Layer 5 of a small transformer language model trained on English Wikipedia (14 layers, counted from 0, width 96).
A neuron's activation on a vector x is SiLU(gate . x) times (in . x), where the dot is the dot product.

Input weights of the MLP neurons that the questions are about. A number n stands for (n - 500) times 0.0015.
n8 gate: 694 676 638 420 466 359 542 573 535 428 849 372 352 602 587 703 514 265 496 518 352 462 619 660 615 466 329 521 273 521 443 590 500 372 528 655 400 572 631 540 486 600 369 337 680 632 542 672 462 589 403 393 568 378 507 328 418 558 500 549 449 490 473 524 609 479 591 655 545 581 507 417 429 688 362 497 579 428 513 571 552 436 692 471 607 458 767 629 360 572 672 510 524 257 403 542
n22 gate: 538 730 596 358 611 561 415 566 359 728 446 504 316 346 508 527 488 619 601 821 598 266 473 606 776 493 446 454 283 458 424 411 370 342 320 622 622 162 696 467 654 489 427 406 594 447 399 578 686 583 568 702 451 392 386 309 583 629 428 368 496 584 455 356 466 523 601 530 463 331 524 600 433 397 417 132 611 500 718 370 634 433 415 436 496 558 435 670 403 450 492 481 680 515 396 675
n42 gate: 584 586 493 654 657 445 493 555 593 641 742 243 351 371 378 620 463 474 589 515 526 427 496 605 652 415 363 452 533 581 424 559 219 485 698 245 380 515 504 469 629 434 573 561 507 450 567 675 692 594 324 562 670 463 693 443 554 236 504 626 475 332 464 442 384 478 630 589 453 841 523 489 432 464 188 467 569 650 299 553 715 341 626 424 534 574 380 515 366 471 630 518 443 344 390 433
n62 gate: 362 507 529 587 377 718 526 580 422 604 340 395 595 600 412 406 577 545 459 277 593 340 694 507 676 447 636 504 423 449 377 526 688 507 311 392 602 249 712 342 421 399 362 489 734 550 423 533 328 461 390 478 314 511 496 428 328 453 504 181 532 478 489 550 536 563 210 447 383 778 508 639 507 547 586 423 482 384 447 526 478 395 313 414 500 624 385 668 761 496 644 398 518 377 351 386
n101 gate: 566 655 438 489 515 496 648 611 451 347 747 477 500 687 545 548 356 413 556 436 582 408 604 449 582 629 367 596 281 493 488 733 617 426 459 605 532 393 643 703 238 504 390 370 650 417 370 384 604 482 481 632 529 437 573 435 736 554 350 456 478 628 385 533 605 332 552 629 484 372 711 289 693 245 688 381 409 555 288 643 529 803 615 568 568 670 424 515 377 401 440 632 374 347 467 511
n128 gate: 729 508 246 623 432 420 496 670 552 441 301 482 655 388 410 340 666 439 483 474 522 547 556 387 311 459 449 619 333 287 774 662 580 372 323 270 455 627 465 432 461 437 627 209 257 604 342 659 491 303 836 454 437 543 492 236 362 324 626 573 496 728 496 362 621 397 800 438 678 526 403 491 294 433 370 675 530 441 392 608 428 308 551 544 645 483 374 517 264 390 294 835 749 496 440 470
n167 gate: 429 445 437 467 404 500 582 626 526 548 652 638 249 562 616 518 429 550 391 466 640 426 582 536 657 403 549 623 582 441 496 403 378 686 296 19 593 319 667 590 504 622 515 376 625 547 373 421 627 537 519 622 460 347 438 227 343 548 603 522 573 467 576 354 489 485 466 684 667 564 828 507 284 412 284 545 452 537 478 621 651 263 635 305 592 415 555 608 601 397 353 378 565 496 415 530
n198 gate: 358 390 533 604 478 481 683 735 549 360 571 415 333 307 444 381 563 446 719 584 458 548 365 178 267 612 661 418 365 466 545 661 322 534 587 648 687 708 451 417 707 281 470 383 367 424 605 266 568 482 512 411 423 590 585 458 379 471 626 530 581 444 685 493 445 299 350 598 424 705 578 451 377 507 695 564 445 389 656 576 644 696 402 427 442 668 706 388 523 607 447 563 482 559 507 643
n220 gate: 442 617 295 442 385 500 428 739 654 336 406 307 406 609 380 547 579 548 537 478 141 234 504 380 617 287 587 659 591 431 571 384 446 572 496 599 563 795 551 546 370 400 478 263 570 489 326 496 613 358 357 572 567 609 632 291 543 575 336 311 393 668 489 525 429 562 475 511 264 504 613 529 637 496 559 395 618 475 518 599 661 226 500 459 466 662 514 493 420 636 474 453 458 571 543 533
n244 gate: 379 603 328 473 379 504 390 512 623 242 527 532 585 389 547 422 563 488 437 305 468 582 488 416 386 455 646 649 500 610 769 476 422 547 770 388 583 414 528 562 540 535 227 454 536 431 421 544 520 465 581 523 419 563 605 553 666 504 415 492 473 380 454 435 446 413 610 720 592 647 736 681 284 527 380 705 760 356 492 664 566 122 685 803 585 105 647 520 488 484 547 543 714 543 375 342
n255 gate: 717 586 625 409 667 246 195 469 500 305 561 406 567 411 389 421 710 523 485 178 543 572 431 507 646 430 508 687 469 561 288 546 526 755 353 333 566 470 419 774 386 424 602 507 508 374 308 662 442 579 536 477 549 423 704 724 511 346 741 531 594 553 422 511 672 334 523 548 655 407 599 683 470 481 558 692 447 379 574 434 655 445 607 696 697 447 474 378 508 345 643 481 470 504 382 685
n275 gate: 208 764 548 470 614 511 611 352 384 613 430 515 523 518 481 379 618 128 627 387 598 522 664 355 373 507 533 411 478 474 556 441 423 681 489 647 582 493 722 402 606 342 699 406 383 453 422 511 660 344 611 522 431 355 423 229 373 645 493 415 496 544 496 605 351 699 396 295 298 658 450 407 364 591 266 712 606 474 392 466 500 618 634 447 443 733 493 600 623 445 459 596 406 416 493 493
n363 gate: 418 339 391 512 157 566 622 527 356 624 336 379 553 588 610 290 629 629 579 496 651 590 516 658 587 701 543 520 334 465 397 257 807 437 631 376 213 758 456 396 435 465 484 496 380 534 417 714 595 801 769 519 531 413 236 626 624 488 558 457 431 527 309 635 377 321 389 557 466 600 545 374 473 612 476 322 341 438 458 684 306 311 543 597 354 496 496 551 437 582 365 445 531 434 473 444
n8 in: 392 468 301 657 510 546 379 556 573 277 497 429 616 513 516 328 444 557 470 473 643 539 283 423 513 513 579 454 839 696 582 493 536 490 563 653 421 467 597 507 524 510 513 542 477 398 602 414 520 580 544 617 542 645 429 551 439 297 552 421 316 539 532 420 474 444 477 354 553 510 728 546 421 571 517 464 510 624 669 530 500 648 510 844 392 628 655 559 787 604 417 516 637 490 457 632
n22 in: 545 330 628 382 642 559 364 444 659 284 434 479 489 544 448 386 358 561 711 525 542 479 633 476 388 392 413 535 724 472 474 417 541 465 458 440 373 583 306 423 414 483 493 649 648 453 353 560 598 596 550 404 653 535 565 245 404 616 328 790 626 624 493 541 387 447 622 497 362 496 395 577 359 490 482 493 342 590 601 737 345 596 500 489 350 455 223 681 500 483 282 711 453 486 410 598
n42 in: 346 644 332 356 408 418 534 596 357 493 497 231 400 473 545 469 459 574 538 549 563 404 548 648 559 863 597 424 566 555 440 514 541 390 542 489 536 623 587 573 571 660 367 433 598 718 376 344 448 493 678 466 544 469 561 528 466 554 520 510 486 554 604 328 507 451 538 397 360 476 586 435 523 364 370 763 490 459 574 468 657 606 566 465 830 572 236 324 566 732 483 274 621 510 462 483
n62 in: 663 445 656 473 520 576 547 413 784 379 417 493 327 279 570 384 437 551 160 483 392 599 567 337 373 539 624 547 533 433 402 710 503 387 372 558 554 556 276 560 575 566 560 633 331 665 600 476 661 624 590 384 555 537 388 421 474 513 513 497 330 573 338 601 605 561 460 490 372 558 355 320 503 428 401 480 391 480 484 541 470 428 480 675 459 460 421 677 560 421 655 642 357 566 340 510
n101 in: 422 517 379 525 422 440 422 486 529 489 472 493 589 486 479 458 585 679 435 536 489 539 597 353 353 697 446 678 500 382 450 486 217 504 435 438 397 496 471 670 610 397 387 779 406 538 453 460 335 700 644 482 619 457 437 460 395 672 535 550 398 698 597 549 535 691 468 562 443 761 596 346 293 732 504 618 384 365 597 801 789 452 421 555 684 443 465 525 547 454 622 550 410 250 571 349
n128 in: 568 461 575 245 665 486 374 417 544 436 647 578 567 602 504 300 532 607 646 471 489 504 667 712 591 465 406 511 482 622 182 615 557 360 551 559 517 504 588 401 730 378 342 465 683 433 616 332 547 663 343 546 712 496 475 623 287 450 692 507 596 604 623 359 550 409 449 531 589 456 762 439 863 358 669 522 425 561 486 397 425 452 399 463 478 615 536 478 500 550 515 392 496 546 820 496
n167 in: 589 543 340 609 429 548 294 490 371 517 650 708 550 577 407 520 534 595 431 629 472 442 562 674 445 520 431 401 472 397 728 490 629 592 604 319 629 381 462 493 366 602 640 353 730 493 528 458 441 561 415 415 463 421 524 560 419 466 730 445 766 571 274 483 349 507 689 547 518 497 436 562 629 595 315 428 442 738 567 385 480 588 476 571 444 469 605 620 669 435 431 319 450 250 281 379
n198 in: 393 493 632 482 721 350 708 421 591 479 536 290 608 427 424 635 593 467 558 405 438 232 525 507 587 628 572 547 446 586 449 507 582 529 616 427 590 707 526 481 500 436 539 500 460 594 478 623 424 504 251 351 381 180 634 578 616 546 624 558 574 447 357 732 405 475 579 566 715 584 266 575 351 394 675 374 326 372 371 573 759 577 662 452 614 443 631 478 449 550 435 596 329 532 271 391
n220 in: 380 533 285 500 647 483 497 551 632 605 397 295 500 540 448 575 575 437 497 350 375 292 655 503 427 560 452 572 328 329 631 335 310 421 597 517 576 360 528 362 609 476 548 537 353 540 486 507 603 729 358 503 688 521 446 486 449 510 612 142 460 374 537 635 550 451 424 493 588 465 575 603 703 483 395 310 541 360 490 371 568 219 545 436 606 610 415 301 369 592 410 480 309 595 490 580
n244 in: 567 431 353 406 714 644 254 413 343 507 664 272 462 602 361 517 382 476 282 452 384 607 503 576 432 578 510 315 656 614 511 537 613 500 462 431 435 490 435 443 590 310 329 378 589 523 547 660 500 573 413 467 414 348 394 333 616 417 347 584 460 607 395 493 355 493 473 412 378 606 654 513 467 454 335 595 417 493 340 678 690 469 544 389 493 688 606 493 588 583 598 774 589 570 430 595
n255 in: 511 460 526 662 507 482 326 751 699 482 544 584 358 381 415 705 478 428 418 301 440 563 597 670 541 618 533 507 522 566 544 341 357 408 395 387 678 471 515 570 808 485 577 446 602 316 611 743 637 692 642 467 417 378 453 652 475 714 463 289 725 515 475 500 413 478 637 590 729 650 381 574 296 577 583 396 518 416 558 410 416 640 671 801 519 629 496 530 388 434 660 279 565 529 607 425
n275 in: 454 526 633 516 526 376 451 402 683 613 474 769 595 586 543 484 719 470 725 500 537 565 401 381 467 655 612 471 516 546 411 471 412 526 556 370 657 253 314 569 507 451 539 583 463 510 467 467 451 545 486 231 510 461 526 392 407 413 613 286 680 484 742 490 542 752 507 452 304 557 398 588 411 629 523 415 617 692 522 623 552 477 549 709 601 503 655 375 451 399 434 513 436 484 562 431
n363 in: 538 363 552 388 507 615 479 682 525 596 706 421 438 599 359 524 406 392 659 674 734 437 521 277 680 266 676 497 574 381 736 556 445 402 546 361 406 483 368 544 640 580 444 264 557 255 468 588 409 562 656 500 548 465 341 507 407 541 604 714 307 583 384 383 442 564 767 534 350 610 515 447 517 559 393 307 514 517 418 596 386 453 409 572 446 343 438 430 556 601 468 336 544 445 483 327

Each question shows a token from some text and the vector x that enters the MLP there. A number n stands for (n - 500) times 0.005.

"id": 409 689 533 364 889 535 440 593 485 831 560 362 563 606 575 528 520 403 545 236 320 501 405 490 524 506 339 657 584 647 484 548 328 427 401 683 534 570 613 570 662 591 457 734 514 451 356 260 387 565 492 438 477 519 639 705 413 355 556 484 284 607 525 648 636 676 541 346 624 388 428 562 554 504 434 448 488 579 533 503 536 559 403 491 392 484 675 403 583 432 506 507 567 575 535 375
Which of these neurons fires most? n167

" ret": 561 532 594 543 465 461 455 529 353 488 550 547 375 596 669 541 251 553 707 464 499 497 436 397 454 571 586 500 426 619 641 442 579 504 550 503 574 592 645 480 648 596 525 429 490 454 548 341 450 353 541 222 312 570 416 495 572 411 487 629 452 562 409 585 534 605 459 574 554 525 406 415 674 248 591 383 361 562 576 476 594 428 467 590 424 499 552 725 642 541 614 478 611 486 876 453
Which neuron fires most, and how strongly? n220, at about 0.17

" H": 607 459 659 486 612 568 573 493 591 568 383 319 258 485 443 607 466 506 717 392 435 633 440 631 423 643 445 551 507 639 729 475 457 536 557 630 462 476 588 735 607 382 411 509 503 442 258 452 312 386 493 381 586 549 498 455 411 469 594 629 466 459 751 584 398 636 502 298 666 408 473 559 630 440 407 305 481 417 494 441 442 360 387 507 463 538 487 571 622 527 573 490 466 509 653 529
Which of these neurons fires most? n167

"4": 513 362 591 466 722 665 584 239 413 725 647 422 535 483 637 561 499 556 372 486 629 529 451 498 396 642 483 554 268 502 676 472 460 426 514 335 466 520 514 622 703 436 508 695 641 333 361 564 455 299 737 335 352 441 694 611 361 415 503 517 475 330 497 497 459 636 627 627 520 310 366 460 491 391 461 460 504 511 568 341 592 433 282 474 395 458 544 592 547 564 500 503 584 627 521 684
The two highest activations, in order: n8, n101

" —;": 618 481 632 325 516 548 480 483 559 576 480 442 162 479 550 486 353 692 413 313 575 485 410 350 406 444 270 581 490 531 578 663 459 464 565 433 613 612 245 610 463 401 533 613 525 361 459 332 446 450 504 333 615 345 541 519 661 367 431 527 511 483 459 535 466 462 322 512 703 417 352 409 682 415 477 279 448 431 550 358 563 557 469 354 395 658 463 615 555 613 602 387 694 567 498 585
Which neuron fires most, and how strongly? n275, at about 0.32

"h": 615 525 674 639 756 411 463 334 534 701 249 493 364 587 582 635 471 450 606 419 532 585 517 615 427 496 542 680 552 642 683 493 485 443 372 621 464 587 584 621 666 406 300 617 622 369 286 416 401 333 463 259 623 519 604 387 345 443 451 417 600 546 723 600 470 553 598 224 400 450 521 477 573 425 596 583 589 442 596 454 551 499 318 517 479 527 462 441 543 683 502 685 431 556 577 543
The two highest activations, in order: n275, n167

"|": 521 452 476 476 560 465 611 539 643 638 458 514 416 511 640 394 471 634 388 368 589 470 586 464 421 497 441 599 501 556 665 530 594 596 600 377 617 682 526 694 529 456 631 471 491 413 387 474 392 487 627 377 420 555 483 552 428 331 544 517 526 415 567 482 476 411 491 451 501 354 314 519 395 552 309 197 612 516 492 471 379 460 525 413 310 600 615 557 380 643 682 526 426 580 603 644
Which of these neurons fires most? n101

"–": 514 498 661 443 638 636 561 376 614 453 533 322 431 518 560 597 301 486 548 384 772 260 386 603 375 510 391 376 511 567 531 612 538 441 587 476 469 737 582 606 485 617 775 689 475 415 522 351 379 348 602 475 465 416 441 507 522 562 520 360 222 580 584 619 399 628 529 383 751 424 367 393 545 498 447 445 599 381 511 339 555 439 209 344 515 590 530 388 587 535 649 659 432 408 660 578
Which neuron fires most, and how strongly? n167, at about 0.41

" ": 549 397 566 419 548 604 543 330 498 358 475 568 373 563 536 459 369 590 622 349 446 540 460 656 443 317 373 561 534 502 747 541 351 570 517 519 373 516 350 728 497 455 554 656 390 373 430 419 255 448 658 283 474 470 526 479 507 409 570 484 420 455 577 506 533 606 425 388 648 345 339 427 439 338 481 450 589 494 423 548 446 280 391 414 500 430 633 495 623 582 533 458 418 500 737 620
Which of these neurons fires most? n42

" Ch": 529 525 648 604 637 511 638 423 620 600 450 587 311 512 512 663 453 528 670 480 519 649 510 539 357 651 480 589 483 630 715 509 591 524 597 636 417 555 604 752 564 481 627 618 473 367 377 310 284 493 428 291 564 557 499 435 421 453 439 625 486 564 570 427 393 614 438 305 522 398 526 571 499 451 422 432 449 466 512 346 519 327 391 534 492 576 489 451 509 497 703 440 360 452 779 531
Which neuron fires most, and how strongly? n275, at about 0.47

"1": 467 393 491 336 698 525 613 349 473 506 534 299 304 493 564 433 546 489 509 469 415 424 621 682 478 622 356 506 475 565 656 458 337 572 467 364 424 609 406 553 721 428 388 765 628 390 386 650 289 270 735 395 433 497 487 447 426 348 590 576 391 509 567 479 536 671 369 487 634 377 311 425 636 312 374 461 610 469 487 487 438 335 393 408 391 444 434 455 543 544 506 542 602 454 632 460
Which of these neurons fires most? n42

" −": 563 450 568 280 619 532 479 458 562 497 614 438 242 544 636 588 318 539 392 519 629 476 325 477 329 575 527 612 580 593 557 514 508 358 616 396 482 718 524 599 367 492 702 612 369 422 597 453 447 315 575 287 373 373 480 600 419 348 269 552 276 375 499 653 449 534 628 531 639 396 199 579 548 514 334 417 594 556 595 475 446 635 257 422 575 492 519 465 598 499 516 454 523 366 566 514
Which three neurons fire most, strongest first? n128, n220, n101

";": 534 378 515 484 722 525 538 350 607 520 542 420 247 545 576 495 437 678 582 224 634 504 601 446 342 498 347 573 360 543 622 422 493 504 588 314 596 605 235 664 490 371 623 583 488 462 430 419 426 383 631 362 470 401 546 502 478 382 407 513 525 508 559 563 491 466 177 502 659 368 321 580 499 390 373 324 465 474 552 435 423 498 493 300 352 620 415 537 514 643 583 495 606 466 554 536
Which of these neurons fires most? n8

" R": 694 448 656 487 476 570 586 537 583 503 496 450 378 545 475 514 520 344 676 342 508 606 516 523 489 504 368 555 436 626 663 316 534 582 490 479 437 466 496 760 537 431 473 581 469 463 382 349 283 455 483 351 447 597 547 477 448 451 513 637 464 419 599 541 452 665 472 355 641 332 453 551 589 376 361 270 533 417 740 452 478 303 344 542 553 621 492 488 658 521 548 461 508 539 666 524
Which neuron fires most, and how strongly? n244, at about 0.23

" |": 494 447 582 459 686 513 646 431 525 488 430 342 297 528 631 463 382 733 542 410 645 417 554 407 345 407 362 521 427 567 581 400 572 408 533 471 485 554 428 626 597 547 607 655 555 416 344 460 484 269 692 317 455 482 500 583 425 385 393 431 383 456 659 670 487 480 278 459 634 266 301 540 567 449 398 379 399 524 793 427 375 560 397 447 461 712 534 544 516 566 625 590 511 404 567 567
Which of these neurons fires most? n167

"2": 510 379 468 381 642 577 613 335 438 547 565 324 342 507 536 452 605 502 444 487 463 382 618 718 470 594 419 494 486 567 626 519 394 572 457 275 452 642 455 557 734 448 491 792 644 380 263 584 316 249 685 328 484 447 517 462 478 346 580 471 413 518 644 462 519 663 451 510 562 323 355 453 633 348 344 444 585 522 517 471 393 367 394 395 402 473 488 450 515 469 484 539 621 426 660 515
Which three neurons fire most, strongest first? n128, n42, n8

"ition": 516 294 649 441 515 552 426 386 450 517 501 393 493 431 534 425 160 450 631 372 654 436 426 352 453 675 664 501 480 465 623 351 522 481 334 554 510 565 526 463 562 463 546 575 570 590 270 521 283 466 519 266 374 394 523 600 567 419 533 413 495 388 543 719 557 611 447 518 581 469 483 266 338 480 313 533 445 597 533 591 468 333 342 547 467 536 712 545 715 632 702 429 610 472 620 649
Which of these neurons fires most? n62

"F": 581 559 767 530 673 480 679 452 566 505 671 522 415 685 520 606 576 515 686 519 496 626 506 521 441 583 386 537 570 560 659 590 454 662 520 483 581 682 638 812 633 496 359 499 522 440 369 365 290 391 623 400 404 575 431 455 389 363 429 560 461 392 557 416 432 621 494 439 668 461 508 652 582 507 334 492 377 478 554 475 443 450 589 528 410 309 600 540 681 600 574 525 600 487 601 506
Which three neurons fire most, strongest first? n220, n8, n62

"ro": 667 444 510 436 582 507 497 426 568 386 537 486 437 567 654 458 394 305 560 528 491 493 440 455 519 604 362 704 563 679 558 485 497 451 498 346 541 494 549 497 582 570 600 854 491 491 422 558 379 379 512 162 570 630 493 428 682 438 506 419 407 475 861 642 514 648 573 526 465 567 346 522 534 467 303 612 542 447 519 546 527 259 381 533 507 388 404 613 663 746 415 493 592 482 541 573
Which neuron fires most, and how strongly? n42, at about 0.27

"eral": 746 540 671 413 555 541 527 447 483 528 512 540 502 626 600 514 382 401 599 556 550 448 537 511 466 574 617 538 490 691 507 395 513 549 482 459 314 710 415 422 640 569 303 675 339 517 442 591 356 650 485 309 370 447 527 519 663 265 395 327 588 518 655 562 439 670 514 310 642 476 432 604 406 513 272 595 602 412 638 428 404 323 486 501 569 405 626 425 533 481 429 573 613 627 711 460
Which three neurons fire most, strongest first? n244, n167, n62

" D": 606 421 707 531 594 442 670 474 453 377 503 361 429 498 511 476 525 521 621 448 519 639 519 695 389 580 360 620 509 527 682 450 554 578 447 378 501 510 594 780 540 502 405 478 377 412 410 350 356 472 481 508 443 505 480 605 459 510 527 717 580 466 635 539 471 735 429 409 634 459 429 535 536 402 353 308 420 454 590 328 505 331 473 567 477 514 642 650 555 581 632 461 552 478 719 529
Which three neurons fire most, strongest first? n255, n220, n62